Layer 3 of a small transformer language model trained on English Wikipedia (9 layers, counted from 0, width 128).
A neuron adds its activation times its output weights to the MLP's output. To switch it off is to set its activation to zero at one token and run the rest of the model.

Output weights of the MLP neurons that the questions are about. A number n stands for n times 0.014.
n16: 26 34 -6 -13 -1 -8 35 -34 -6 -22 14 41 -16 -40 -1 -6 -29 7 -11 21 41 -20 51 13 -12 -46 40 -11 13 5 -8 22 -10 1 10 19 -8 -14 -6 -2 -10 -6 24 -2 7 -1 0 6 -6 -21 -14 4 -3 -14 7 -28 -6 4 15 30 -20 5 -24 -37 -19 4 17 -18 -18 -24 4 15 -9 23 2 -7 -26 5 9 20 35 -3 24 14 -2 1 2 25 -12 -6 6 -20 4 -39 1 -15 -19 36 11 -2 -4 18 -15 8 -17 9 11 1 26 6 3 9 -29 1 5 3 -30 28 11 14 -4 -4 -5 2 10 -11 -12 -7
n32: 7 7 27 -14 -19 0 14 33 -24 0 -8 2 7 -27 -13 0 11 8 7 -8 3 -12 -6 2 -9 2 -1 8 16 -5 4 13 -17 -8 -8 6 -2 -5 7 16 -23 -57 10 3 -2 9 13 7 28 0 21 -24 16 32 -11 10 -19 -6 -5 4 48 -14 13 1 10 -41 16 8 15 -22 -12 -9 15 -4 -26 -10 4 1 -9 15 -3 -9 -9 -21 -8 -3 5 -18 -7 1 -9 18 -7 -19 -7 -5 25 4 7 7 14 14 0 -39 -1 -15 -21 -13 -8 -16 15 15 -5 1 -5 19 -3 0 0 16 -6 9 2 9 26 -9 2 21
n34: 6 4 4 4 -3 -14 -9 7 3 26 13 45 -7 -5 7 0 -5 5 0 -3 -14 13 -21 7 5 -15 -13 26 -8 17 5 -5 4 0 9 7 -8 -5 -7 2 19 -5 -2 20 -16 32 -13 -3 -3 -15 -5 2 -12 13 9 -5 3 -17 4 -9 15 -31 -5 11 -6 -1 -8 8 18 -9 16 -29 11 -11 18 -22 -8 8 32 -4 -5 -7 15 11 -9 15 -5 3 7 -2 -10 5 -8 -10 -15 10 0 -1 -17 9 -8 12 5 15 -12 -1 12 -8 10 3 3 4 16 5 -10 -16 -7 28 15 0 -33 0 4 1 4 -28 -15 -10
n40: 5 0 -3 -10 0 -6 -4 -4 -3 -9 -8 70 -2 0 -8 28 4 3 -8 10 11 -8 -53 -12 4 -8 -5 -3 0 13 -4 5 -9 -2 -12 15 11 0 5 6 1 -1 -13 -7 2 3 -4 8 -15 -1 -4 -10 9 4 14 6 3 34 2 5 -25 -9 6 1 -8 12 -4 1 -44 2 -7 -6 -20 25 -1 0 13 -19 8 -11 5 4 -9 2 16 -11 6 12 -15 3 5 27 -1 17 2 -19 -10 -2 23 -18 20 -11 -7 2 16 -10 8 9 0 -1 14 -20 -9 17 -17 14 -13 -3 -14 0 25 -6 -10 8 -4 12 4 9
n41: 4 9 7 50 -7 -14 -7 18 16 3 23 29 -23 11 -6 19 41 4 -4 -3 9 -39 -13 11 -26 5 1 5 -21 19 -11 7 1 -15 -27 33 22 -8 9 15 13 24 -24 16 0 -31 0 -5 6 -12 13 13 -16 2 16 -16 0 10 -9 -12 1 33 18 -15 -8 12 -10 -28 -1 -6 -20 12 -11 -7 4 -34 -1 -25 -10 -4 -10 8 -12 0 16 10 5 32 -12 -25 -2 -43 -9 -25 1 4 -26 5 -26 -5 -5 14 -8 -14 9 16 5 11 -37 7 29 -22 -20 27 12 12 8 -4 -1 -10 -15 -7 6 11 30 8 20 8
n43: -24 0 -10 -7 23 -5 14 -9 -18 -9 0 -8 32 -1 -9 10 -4 -17 -12 3 -5 1 -12 1 5 7 8 1 -16 -20 26 -3 16 -13 20 -13 9 -13 -1 -5 16 -9 -4 9 5 -1 -22 15 -13 -19 2 20 -6 -2 33 -22 17 13 21 -10 2 -1 -8 1 -1 -26 22 0 23 -14 5 -10 -13 4 -10 -2 -3 15 16 0 9 10 4 14 -2 -21 -18 27 15 0 11 17 7 -5 -16 0 9 -10 -17 -11 -8 6 5 8 -37 4 30 0 10 4 -1 7 -22 7 3 25 2 7 2 -8 -4 -21 -3 -21 -32 12 0 12
n83: 9 9 4 17 11 5 -10 29 -23 -12 8 17 16 -8 -9 -7 -13 24 -5 16 -12 -19 -80 -14 4 20 8 4 15 8 14 2 -5 10 -13 -10 -6 8 14 1 -5 -4 -2 -2 -14 0 8 -6 1 5 -5 1 0 5 21 -2 4 61 4 5 -5 10 8 19 -10 -9 4 13 1 1 2 -11 -21 -10 2 1 7 5 -16 -14 -1 6 -4 36 -28 2 13 19 11 -8 -23 5 15 -9 -12 -8 13 -14 -10 12 1 -2 -11 -33 13 -5 -10 -12 -5 -16 -6 -3 0 19 2 10 24 5 6 -1 -2 -6 8 1 3 -26 -26 -10
n91: 9 -12 -1 -1 -14 -27 -13 -3 -13 -20 6 -34 -13 -21 3 -12 13 40 -4 -4 -43 -21 23 -8 -5 -8 1 23 19 6 13 -3 -13 6 7 0 0 5 9 31 -3 23 32 21 -8 -2 -6 12 13 -35 17 -23 11 3 -42 -5 17 2 -20 -23 -32 -22 -34 20 -1 -11 2 -2 17 11 5 6 -9 -39 -6 8 3 -14 3 13 -10 5 51 3 -5 20 25 8 -32 8 11 33 1 4 -9 2 -19 -18 15 7 15 -17 5 8 -7 -17 4 4 -11 -15 14 17 17 22 13 -3 -4 16 12 -20 -7 7 -8 4 22 -21 3 4
n124: -22 -13 -19 -26 5 17 -11 -7 0 -14 -10 37 -10 23 0 6 -16 1 -13 12 6 22 -57 -9 5 6 27 -7 9 -12 1 21 -7 13 2 -13 10 -20 -18 0 -8 -23 -19 3 12 10 -1 -1 -2 -15 -25 -4 -14 -7 15 -1 4 10 5 -16 32 11 -2 -3 -9 -7 -19 -20 -16 0 -20 -12 -7 22 31 -36 -2 9 -27 -4 4 -8 -10 8 4 2 5 34 -11 5 5 20 14 20 1 6 20 5 3 19 4 17 9 2 3 -5 0 2 28 10 -7 -9 -12 2 0 -2 8 23 -2 6 2 -8 -18 4 -7 -2 12 0
n129: 14 17 0 2 0 -15 31 15 7 -9 2 36 25 -2 -9 3 17 -4 9 -18 9 0 -83 5 10 -7 3 -8 13 -17 -10 16 -2 8 9 -1 -4 12 2 -10 -8 -34 23 -14 13 11 5 -1 -10 -18 4 10 -22 12 0 -3 -8 8 -21 3 -12 4 15 -16 -11 15 11 6 -17 5 -18 18 4 12 15 22 -4 0 -4 -2 26 0 -12 8 -8 -11 12 -2 7 6 -21 13 -4 9 -12 0 -10 9 -8 5 -7 -28 -29 -12 13 -13 0 2 -5 2 17 -3 0 -14 -10 15 11 -9 1 8 7 -1 -7 9 0 12 2 -28
n136: -22 2 -9 -4 7 12 8 -22 19 13 3 -31 -13 -4 -16 29 3 -1 -21 -8 -32 -13 -7 -27 24 0 -30 5 -22 25 1 -3 7 7 -19 -3 -16 -3 13 6 -8 14 17 35 -15 29 11 -11 -20 -1 -5 13 -16 7 37 -20 34 -17 -12 -14 7 -8 29 -10 -24 -8 24 -1 -7 21 31 -8 -6 -6 -17 25 11 -24 6 -3 -1 -22 23 27 -2 -8 1 -22 -1 9 -15 -5 2 12 -15 2 -11 -4 3 9 15 -18 23 34 28 10 24 6 4 -2 -15 -19 27 7 -10 14 0 -16 -22 12 -18 -13 16 7 -11 10 -19 4
n167: 14 17 -4 -5 -1 0 16 19 -15 9 7 40 15 -9 25 -16 -2 26 0 -17 -8 8 3 -2 2 -19 14 -10 6 -15 45 -19 14 -6 10 -11 19 -6 -10 10 -8 -37 3 -22 26 -11 5 -24 15 -10 4 -31 -15 -25 4 -5 3 6 22 -4 -20 -8 19 -7 8 0 14 2 -24 -18 23 -13 14 -10 36 -7 -10 28 -2 12 18 -17 -23 -16 -30 2 -40 -9 4 -3 -5 5 14 -6 3 -12 32 -12 21 1 5 12 -1 -1 -12 -42 -1 7 18 6 3 8 -12 8 17 8 -7 13 -3 -1 -33 9 -8 -2 13 6 1 -26
n181: 11 14 22 8 11 -15 -7 5 2 2 -2 92 -7 0 9 0 0 -19 -9 10 6 5 -3 9 -27 -8 -5 -20 12 14 9 -6 11 -1 -4 -15 -9 -5 18 21 -1 19 -26 -23 10 -21 6 -12 15 -6 -34 7 5 -7 -7 -1 -30 11 -24 5 -2 20 -17 30 4 -9 20 4 7 -3 -5 2 -11 -6 1 9 -12 -17 -14 1 14 -17 13 -17 31 -50 -14 -23 -6 7 17 9 14 23 -25 9 -10 -4 16 -6 -7 -12 18 -18 -10 -10 -5 1 2 4 -22 -18 -5 10 -4 41 1 0 28 3 -12 -12 12 7 12 -5 3 15
n195: -11 -3 -11 13 -12 -8 -11 23 -21 -25 -5 36 -40 -26 10 18 26 -3 -19 15 9 -10 -22 -17 15 -33 -22 -10 -8 -9 1 -5 4 10 3 0 -14 -5 13 12 36 -39 9 30 4 -4 12 12 8 -3 -30 -12 -38 12 12 24 5 -7 11 -7 -25 14 19 -9 7 56 12 -20 5 -3 -4 4 -32 0 6 -5 49 -5 7 -9 -13 2 -9 -39 46 -5 5 -6 -13 -25 31 6 -1 -30 -25 28 -1 -13 -10 -4 14 -30 7 -13 15 -5 -12 13 17 -14 8 -3 -10 -4 16 24 -21 -5 20 9 5 -9 20 41 6 9 7 19
n202: -33 -29 16 7 11 29 -16 12 21 -7 14 -7 19 -22 18 -8 -11 -31 13 4 -26 4 12 16 -1 9 -20 -33 6 10 10 6 17 20 -2 -19 9 -11 -45 -1 -7 4 11 -13 1 -1 7 5 7 -27 -20 33 16 -35 18 -22 -28 16 5 0 -22 -34 14 0 1 19 -7 0 13 -9 20 -27 12 -1 -6 10 -4 2 19 18 7 0 -4 2 19 9 -13 13 -14 -2 7 19 29 -5 -2 -1 -9 -9 13 -8 -8 19 -3 15 -12 -11 4 5 4 4 21 7 16 -39 21 25 -11 -7 -49 2 1 8 -14 -18 -6 -4 14 21
n220: -8 3 -6 5 -3 8 -21 6 -19 9 -5 65 -8 6 2 -3 1 25 -12 -10 2 9 -70 5 3 -19 3 5 -5 12 14 -3 -2 20 -6 8 -5 9 7 -9 8 4 15 18 -13 17 2 -13 9 9 2 -1 -7 5 9 -2 -3 -13 6 -9 15 -12 4 10 23 -2 -14 -4 6 9 -1 -25 -12 8 -1 -20 8 1 9 4 -2 8 1 -1 -17 6 -27 4 -13 -4 1 10 3 -10 -6 7 18 9 -6 -3 -8 8 -13 -14 -4 5 -1 -6 -7 0 4 6 15 3 5 0 11 -12 -7 7 -13 12 0 -16 11 -33 -1 1

Each question names a token from some text and the token that comes next. It shows the activations a of the neurons there, in the order above. A number n stands for n times 0.06.

Then comes g, the gradient of the next token's log-probability with respect to the MLP's output, scaled to length 1. A neuron's effect is roughly proportional to its activation times (output weights . g). A number n stands for n times 0.0036.

"\n", then " "
a: 0 0 0 10 0 -2 6 -1 10 -2 -1 -1 -3 0 -1 3
g: 0 41 51 6 45 -11 51 3 -53 -9 -24 15 42 23 -7 -36 -39 -12 -39 -12 -15 21 -23 3 3 -33 2 -36 -42 42 -7 15 -29 16 33 0 -2 44 18 -3 -8 4 -15 -39 10 -2 49 -5 35 4 -27 6 -8 12 16 -17 28 6 -7 11 -24 4 4 7 -21 13 -9 10 -31 10 -32 -13 -35 -33 8 11 -16 -2 6 20 20 41 -20 21 7 -37 -36 53 15 42 16 13 -26 -6 5 8 -36 -12 -1 20 74 15 12 17 -4 -7 19 -36 -21 29 7 -21 -2 -37 18 14 7 5 -40 -49 1 -18 8 1 0 -24 -11 -17
Which neuron, switched off, lowers the next token's probability most? n40

" at", then " So"
a: -2 0 1 49 7 -1 0 -2 7 -1 -1 0 -1 48 -3 -2
g: 32 -19 -7 38 14 -10 -5 -4 -21 8 -16 -28 -16 -45 1 -23 22 11 -11 39 22 25 -6 -4 6 0 -32 26 -10 -2 11 15 45 24 -4 8 -33 -29 10 24 14 -2 58 -5 15 -13 17 -43 4 12 -13 11 -30 18 -1 33 -21 -12 45 -11 -31 -23 37 11 -2 62 35 -9 41 22 -12 -3 -22 -16 30 -30 -14 7 -8 32 -17 23 -28 0 12 -9 4 23 19 -40 33 -14 -46 -38 -48 27 -30 -7 0 35 -6 12 -57 -11 35 -14 -26 8 34 -23 29 -15 -6 -4 37 -17 9 -19 -32 39 -40 -18 17 -41 -31 -2 17 -11
Which neuron, switched off, lowers the next token's probability most? n195

" oldest", then " being"
a: 31 0 0 0 0 15 -1 0 22 -1 -1 43 0 -3 -1 -1
g: -4 10 -16 -15 -10 17 29 4 -4 -32 2 2 5 -9 5 0 36 -30 43 -11 -20 -56 33 15 21 -19 15 25 14 -6 -3 19 -8 -10 -6 -37 -11 13 22 -6 9 -11 -84 46 13 -9 16 -32 9 -53 -26 -8 38 -24 0 -8 -41 10 3 22 4 -14 26 73 -14 7 25 26 14 -3 3 -6 1 22 -20 22 -51 27 19 -23 -1 -2 -4 36 12 -3 -12 47 -3 16 -33 -42 15 -23 2 -43 17 26 -45 -28 -28 -21 30 -4 15 17 33 3 24 35 34 27 3 18 6 -5 -52 30 1 -9 -18 5 -32 12 -27 -22 -11 -17
Which neuron, switched off, lowers the next token's probability most? n16

" Dem", then "jan"
a: -1 0 0 0 0 -2 0 -2 -2 0 19 0 0 -2 0 0
g: 31 21 -19 -18 36 22 -19 -32 -27 -4 -8 -14 11 0 -42 -36 -17 25 35 8 0 8 5 -35 -9 -3 -22 -20 29 14 -11 2 -14 -14 -33 2 -8 9 39 -4 -15 10 7 -25 -33 34 61 -4 12 -6 -36 -8 -33 -14 -2 -8 -4 -43 -14 19 -50 20 4 18 -13 -7 -30 9 16 14 -14 -16 -24 -39 28 -10 -26 -3 13 36 20 -43 10 27 -24 40 -2 -19 -29 19 28 36 39 38 11 8 -36 34 5 -9 31 31 29 -61 12 19 24 -8 22 -11 -8 -17 54 5 -27 33 -31 41 -18 -10 25 16 45 15 2 -24 -30 -21
Which neuron, switched off, lowers the next token's probability most? n136

" 2016", then " Baltic"
a: 0 0 42 -1 -2 -3 0 5 63 0 0 0 -1 -1 -2 -3
g: 25 -40 23 21 36 0 -1 11 -12 -6 -36 15 -14 -31 64 -7 -14 -35 20 -7 37 30 -4 17 30 9 7 23 -7 44 -18 17 7 -7 -6 26 10 7 38 -42 -37 -20 25 34 -61 -9 39 0 54 1 -27 -30 -16 10 -14 1 37 28 24 -10 -11 -32 -68 -24 3 13 -1 0 -3 -40 -50 -38 3 -28 5 11 -28 -6 9 28 -12 -3 22 -26 -8 6 10 -14 4 -32 5 -19 -11 -14 -24 -7 -1 -10 -10 0 -37 38 38 15 21 12 -32 -10 2 -31 -24 2 31 29 11 3 46 48 -12 -8 4 -36 0 7 25 -21 6 11
Which neuron, switched off, lowers the next token's probability most? n34

" |", then " Adam"
a: 0 0 0 -1 0 0 12 0 0 10 -2 0 0 0 0 42
g: -9 12 -19 26 -9 39 9 10 -12 20 1 32 -25 5 -46 -22 -14 14 17 -2 3 -8 6 -29 -31 17 -60 12 -10 18 53 4 35 -33 -10 -12 13 -34 -8 47 27 40 2 -6 -25 -7 -23 -31 -22 -63 25 -14 -25 -12 4 7 -27 -1 73 -38 23 17 11 -16 25 31 27 -8 9 22 6 -2 -13 30 -7 -14 25 3 8 -10 7 -12 1 11 22 16 6 -27 -11 9 16 -18 -7 28 -8 -40 -38 -46 -36 21 22 45 34 -27 -11 23 -19 55 2 -14 45 37 20 9 12 -17 -11 -37 -25 19 -30 13 -12 -14 -17 -27 7 -21
Which neuron, switched off, lowers the next token's probability most? n220

"-", then " Genus"
a: 3 0 -2 -2 -1 0 32 0 0 0 0 -3 0 0 0 39
g: 2 -7 46 -1 5 -48 -30 31 28 -9 13 1 1 -11 -21 -1 -3 19 -8 -10 -15 -9 11 3 -8 23 7 24 -12 -41 26 14 23 49 3 39 20 37 -22 -1 22 0 0 4 19 4 2 7 -29 -49 39 19 -12 43 -8 53 4 -17 17 -6 48 -16 -38 -9 -36 34 14 -1 -8 5 15 -6 -11 4 -1 -83 5 4 3 -23 -22 -22 47 -16 13 -53 -9 -38 -14 -16 30 35 22 13 -27 -35 -4 3 11 -5 32 -6 32 -29 14 14 -5 -28 1 5 17 -32 20 -32 28 -1 -10 4 1 38 -37 -43 -52 -20 20 -30 -24 26
Which neuron, switched off, raises the next token's probability most? n83

" September", then " 1993"
a: -1 0 2 10 80 0 0 0 -1 -1 -3 -1 0 0 18 -2
g: -1 55 -41 -2 -14 30 31 8 -15 -31 6 14 -3 43 20 10 32 14 -19 -14 11 18 5 1 24 -43 -29 -23 -1 -6 40 5 24 -4 -54 -16 -27 1 10 -3 -12 42 -28 9 5 -58 -29 10 2 -7 25 -24 24 36 13 16 1 14 26 -3 -6 -14 29 -33 -8 26 -43 21 28 49 -3 9 28 -26 3 38 -13 -19 9 47 3 -54 -9 -22 -1 -6 15 -34 24 -42 -41 20 -37 26 23 -24 12 6 15 -25 -21 38 -7 10 14 -16 20 -2 -39 -38 -21 -23 -30 30 -26 -4 -28 -16 33 -32 -4 -13 16 -8 22 16 36 5
Which neuron, switched off, raises the next token's probability most? n202

" In", then " 1988,"
a: -1 0 0 41 6 0 -1 0 0 0 -1 -1 49 8 0 -1
g: 18 -16 -4 -1 -41 62 -22 -7 -3 39 9 -41 -21 -21 41 34 30 -32 -19 4 5 -33 -4 42 -10 21 26 -19 43 -13 -28 31 -4 -22 6 15 37 15 -3 9 24 -29 -34 -29 8 -28 -2 -44 -32 -3 -22 28 32 24 -14 19 -11 25 1 36 -42 -2 36 8 -24 33 -16 -34 -15 23 -13 7 -45 2 -25 4 -4 33 10 -5 15 -12 16 -2 20 3 5 7 34 10 19 -12 -7 22 -18 27 8 6 -4 7 -48 18 -58 16 -41 -22 -19 64 -29 25 -14 45 -26 20 -5 -21 -30 -4 -13 -31 11 -4 24 5 -15 24 -10 -10
Which neuron, switched off, lowers the next token's probability most? n40

" In", then " 1999"
a: -1 0 0 52 15 -1 -1 0 0 0 -1 -1 59 3 0 0
g: 21 26 13 12 -15 47 9 33 -27 23 -19 -26 -5 18 8 26 -3 -28 -53 45 -28 -56 -5 -55 -22 -33 -11 -16 47 -41 15 39 1 13 -58 22 2 -1 4 19 42 1 -3 -36 -6 -12 3 11 3 6 15 14 -3 30 20 -4 6 28 29 14 -55 11 21 -8 -1 37 -39 -12 6 -6 40 18 9 19 5 48 -9 -24 -22 -8 -6 -5 -19 -1 -35 -17 23 26 31 0 19 -12 4 42 -30 8 -9 -2 -11 5 -22 17 -17 -9 -5 -32 5 14 -53 -10 31 -37 -21 -20 39 -24 37 0 -21 -2 17 39 8 7 -2 -5 -43 -31
Which neuron, switched off, raises the next token's probability most? n181

" |", then " 2016"
a: 0 0 -2 0 -1 -3 0 -2 6 50 0 -2 0 -3 -1 -2
g: 21 -24 47 11 13 17 55 26 -23 -5 -17 7 55 37 3 10 -37 -23 -36 -7 -33 0 -20 -29 -19 -11 -40 -13 30 -43 -21 9 -3 -2 -43 15 12 26 50 17 -17 5 43 -23 -17 9 -21 -1 -30 -20 37 19 -23 -11 54 -20 -7 -22 28 11 0 3 28 7 15 17 -8 14 21 -45 6 -3 -22 8 8 11 -31 -5 27 43 -28 21 27 15 -25 -11 4 20 21 -21 1 14 28 30 -42 -7 -16 -47 -12 -55 9 9 -2 -21 -44 -35 28 33 -31 7 27 -29 -49 4 24 6 -2 20 -13 18 -1 1 15 24 10 3 -8 -19
Which neuron, switched off, lowers the next token's probability most? n129

" in", then " the"
a: -2 0 0 50 -1 -3 -2 -3 -3 0 -1 -2 61 0 -2 -2
g: -45 -33 4 -14 -51 13 -15 -24 34 7 15 -8 12 -10 -30 22 -22 -33 29 -5 2 13 11 11 -20 53 16 18 -24 38 -16 -60 -9 -30 2 -21 -19 43 32 32 28 8 -9 29 -1 13 29 37 -2 14 -2 -25 35 -5 -67 14 10 -1 -41 -1 11 -10 41 2 24 -26 -68 3 4 30 0 37 5 19 5 -7 -42 -19 -2 -16 -20 26 20 7 16 -17 -8 -38 -33 26 23 4 5 19 -12 -2 -39 39 -16 -11 1 3 23 -10 -29 28 4 9 -47 25 -29 -25 10 19 13 30 -6 -44 34 11 11 -3 -34 7 27 8 -3 6
Which neuron, switched off, lowers the next token's probability most? n181

" |", then " Free"
a: 0 0 6 2 0 -1 -2 -3 13 36 -1 -2 0 -3 0 -2
g: -5 24 -7 -54 2 -23 -4 8 -18 -27 -15 9 32 7 13 9 -15 16 10 -2 15 61 21 -10 32 -21 -32 34 3 -13 9 9 43 9 -18 -11 -48 -20 6 13 -9 20 6 -51 -47 -12 -20 -2 65 36 -13 -27 0 71 3 10 -7 -5 29 -43 -14 -8 -5 -26 -14 32 6 0 -48 40 -17 -8 -17 -14 24 -10 -44 5 -35 53 -12 28 13 8 4 -67 -18 19 -37 -18 -1 25 30 -14 9 26 38 -2 29 22 15 20 2 17 10 -15 -34 38 -12 0 -27 -18 -34 25 -9 -5 18 13 -11 6 -18 -7 7 8 -5 -31 7 12
Which neuron, switched off, lowers the next token's probability most? n124

",", then " 2014"
a: -3 -1 11 -3 0 -3 -1 -3 8 0 0 3 -3 -1 0 -2
g: 14 20 10 -12 10 19 31 51 15 -11 -6 -11 20 42 11 13 -7 5 -47 10 -6 -48 -13 -25 -41 -6 11 0 0 -22 0 29 2 11 -8 19 0 -32 42 33 26 -3 -19 -62 -22 17 -14 -11 -37 -29 23 18 9 1 35 -26 -3 13 28 14 -37 -2 -5 -20 -18 22 -25 -4 -25 32 13 -9 -49 2 -12 12 -8 -20 -12 -22 13 37 16 35 -3 -14 19 52 13 15 -38 12 18 40 18 -53 49 0 9 -39 3 -12 -7 20 7 -22 9 -14 -59 18 -2 -34 -52 13 -6 -6 1 4 7 17 24 -21 40 29 -9 34 -32 -48
Which neuron, switched off, raises the next token's probability most? n34

" larvae", then "."
a: -1 0 6 0 0 38 -1 0 -2 0 -2 -1 0 0 -1 -3
g: -20 18 52 4 6 13 -67 -4 -33 -34 8 -7 9 32 -33 24 -24 26 5 18 -17 10 10 -38 -2 -4 -20 16 17 -5 -6 -11 -11 -4 16 -2 6 -17 -11 -7 15 21 15 21 40 33 -4 18 28 1 -5 4 -19 7 -4 -3 -40 5 -5 40 -16 31 -20 19 49 -19 9 -48 -27 41 -23 -51 -8 -4 12 -13 4 12 -3 -40 -2 -19 9 28 -7 16 -5 -30 -4 -41 -7 -27 4 13 -69 15 78 11 -10 -74 6 -12 15 -4 -11 -6 -10 -24 45 -31 -16 15 53 -22 -15 -7 23 -13 0 4 8 38 1 39 20 15 9 14
Which neuron, switched off, raises the next token's probability most? n43

"or", then "th"
a: 0 0 0 0 0 0 0 0 0 0 -1 -1 0 0 0 18
g: 16 37 -7 -31 13 -33 -50 4 1 13 -25 -1 -17 9 19 -22 19 -12 3 -10 -34 -3 12 5 -1 15 -8 41 9 43 -42 14 -35 1 -5 3 -35 1 7 37 35 43 -15 44 -55 14 -19 -19 6 23 -14 -33 -9 -6 -21 -31 7 -24 -29 16 14 29 -10 -2 8 16 1 41 -24 16 -21 0 -26 -30 1 -37 -83 -12 9 0 -3 10 13 11 9 40 0 -43 9 -9 -4 -3 12 -16 38 -18 70 17 25 14 34 -1 54 -25 26 -3 2 -34 0 -35 -4 -5 0 14 -31 11 -53 17 -16 11 18 26 13 23 35 6 -12 6
Which neuron, switched off, lowers the next token's probability most? n220

" 27", then ",900"
a: 0 0 -1 0 -2 0 0 0 19 8 3 0 0 -1 -2 0
g: 23 -18 -13 -33 3 16 8 -28 -15 21 -46 -10 -9 -31 -1 -22 6 39 27 52 -38 -6 0 -37 -23 -10 -8 -22 18 -3 30 13 32 3 16 -2 18 10 -32 -5 14 -2 -18 23 -8 -37 62 -3 34 14 -26 -3 -4 10 11 26 -9 -49 -4 -26 34 11 24 13 -14 -11 1 15 -15 -47 -16 10 -28 -2 22 -42 14 20 -72 22 -7 0 6 42 13 22 -9 -52 -22 -29 -22 37 5 -5 10 -12 -24 -7 46 4 -5 13 36 0 4 -25 -28 -12 -20 37 -14 57 -10 39 39 32 -7 -21 23 -5 22 -39 -17 8 29 24 -1 -20
Which neuron, switched off, lowers the next token's probability most? n124

" a", then " Tra"
a: -3 1 -3 -3 -3 -2 -1 -1 -1 -2 -1 0 44 -1 0 -2
g: 27 -18 -35 27 22 0 9 18 -8 -4 -5 -34 18 14 20 -34 32 31 14 13 -11 5 -33 30 -37 -11 -47 -9 36 -36 14 -33 25 16 0 -15 2 -6 3 10 -46 6 23 -6 -6 -15 -14 45 31 -1 32 8 18 -31 27 15 -33 29 31 16 -10 -10 9 -46 0 -11 -50 52 15 0 -26 -36 -20 -17 27 34 -24 -20 -56 17 3 16 -22 -5 43 37 7 15 -18 -3 -17 22 31 -9 -70 21 11 -23 -15 12 -1 55 16 33 5 5 25 12 -19 5 -24 2 -9 33 -34 -7 -49 0 8 17 3 -17 15 3 -40 -14 -22 -5
Which neuron, switched off, raises the next token's probability most? n181

"ed", then " to"
a: 8 0 -3 -3 0 0 0 -3 -1 -1 -2 38 -3 0 0 0
g: 0 6 9 -28 26 43 44 24 -23 39 -2 -14 -13 -5 -19 -21 24 -22 -15 -26 -5 -25 12 14 6 -30 -13 2 -10 15 34 -9 8 22 3 -57 -15 -2 18 -59 -18 -6 -44 -22 -10 6 -47 -17 57 -16 13 -13 41 -10 2 6 16 1 12 17 24 0 -26 -23 4 19 -44 9 -38 -31 -10 -30 14 -9 -3 8 16 8 9 0 56 -1 -30 -28 9 -24 -17 6 14 8 -26 -24 47 -26 -17 -48 -3 15 -29 19 -2 40 -7 33 31 -4 27 -12 -12 34 6 37 3 -29 -6 21 -22 19 6 12 -30 -6 -16 15 81 44 12 24
Which neuron, switched off, lowers the next token's probability most? n167

",", then " China"
a: -2 0 10 -1 0 18 0 0 -2 0 0 -3 0 0 -1 -1
g: -4 -5 20 -39 65 -1 19 46 16 22 18 -30 26 10 -44 7 -37 -27 14 -27 -16 31 -6 -18 26 -16 19 39 -10 -28 -26 -34 12 42 35 -37 -60 -4 10 -6 19 36 -10 -13 -6 22 -36 -4 11 -11 50 -24 -9 10 -57 15 1 7 -18 -9 -7 16 -4 -15 -7 -38 -39 -17 -10 -9 -11 -38 -10 -11 -47 40 -4 4 -5 4 -19 0 47 16 -16 -17 0 7 43 19 -24 -23 -6 31 14 10 33 16 -13 1 34 21 -19 6 -33 -31 14 -6 -10 16 14 -9 -38 35 -30 -16 30 -9 28 13 23 26 9 15 15 40 -33 10
Which neuron, switched off, lowers the next token's probability most? n43

" 53", then " |"
a: 0 -2 0 0 0 -1 0 0 51 0 0 -2 0 0 0 0
g: -50 19 -2 45 1 11 52 31 5 14 16 8 1 1 8 -22 -12 -30 -5 34 30 38 -45 28 -30 12 31 -6 -2 17 35 -28 -35 -17 -29 28 25 -32 -17 17 8 -4 26 -6 -24 -28 -4 -5 42 43 20 11 8 -26 9 3 -44 11 10 -22 5 24 -32 13 -16 -27 -4 4 -25 -32 8 3 28 -64 -35 23 42 -21 32 66 0 18 13 0 -30 37 -16 -3 -26 -51 9 1 -26 9 -19 20 20 20 0 1 -13 -24 22 4 -47 -1 -27 -21 24 -14 -8 11 19 -50 13 -29 44 14 13 -10 -4 1 -18 4 5 -23 -8 -16
Which neuron, switched off, raises the next token's probability most? n124

" in", then " 1958"
a: -1 0 -1 47 41 -3 -2 -2 -1 0 -3 0 57 13 -1 -2
g: 17 2 -1 -20 -39 -13 8 46 -29 35 16 -36 3 14 15 -3 -14 4 -24 -6 -21 -23 -24 -13 -16 -18 -3 -31 16 -13 -4 37 55 -35 -3 -22 50 -9 -12 6 19 -14 -1 -46 -11 5 -22 -13 10 -58 -7 9 16 12 62 -12 1 -7 18 -8 -32 25 34 -49 29 55 -7 -5 7 38 33 16 -34 -8 -18 -2 -18 -8 20 -19 -9 28 -4 43 38 -4 42 40 37 9 15 13 -3 13 0 -54 4 -8 -5 17 23 16 -10 41 -32 -52 -19 -23 -8 4 10 14 -46 2 12 16 -20 5 5 16 -33 -34 -21 26 8 20 -24 -16
Which neuron, switched off, raises the next token's probability most? n181

" China", then " ("
a: 0 0 8 -1 -1 -2 0 -1 0 0 0 0 0 0 32 2
g: -41 -10 -18 27 11 -13 37 42 37 31 41 -8 -12 5 16 14 -31 9 9 22 29 -8 -34 41 -24 -48 25 -41 0 -12 3 10 -8 49 19 -14 -25 16 9 38 -2 17 -7 2 15 -22 -53 -31 9 7 -37 2 28 -9 -22 -38 1 -31 24 -13 10 -33 42 -1 -45 -8 -18 0 29 18 6 -11 10 33 19 -27 46 21 -9 -2 -14 62 -29 -8 51 -23 -13 -7 -31 -8 -23 -2 -1 36 -9 8 -19 1 14 -29 7 26 -9 -23 -20 35 63 -14 18 5 -1 -28 -26 -12 -14 -15 19 28 3 -25 -10 -16 10 -23 -42 26 -18 -7
Which neuron, switched off, lowers the next token's probability most? n202

" from", then " a"
a: -3 0 0 33 5 -2 -2 -2 -1 -2 0 -3 26 -1 33 -2
g: 5 1 -11 -13 3 -11 31 -13 5 -17 3 18 -26 51 30 -21 21 48 8 22 -4 19 29 -14 2 -11 -18 3 -16 -6 8 8 18 -10 14 -23 -7 -21 -42 24 -23 -19 -22 -16 19 3 -4 -7 24 -12 24 3 -18 -29 49 15 -17 -7 -1 -2 10 -48 -4 16 -2 22 67 22 -30 11 42 32 7 -24 -19 47 24 -2 41 -33 26 1 -51 -7 -11 -27 -21 -41 2 33 -29 -5 -30 -31 7 -21 13 20 -36 22 8 -15 -5 7 -16 17 -23 2 -11 -21 38 44 68 -9 -18 12 -29 28 -23 -29 -26 -9 -24 31 20 -59 -29 33
Which neuron, switched off, raises the next token's probability most? n40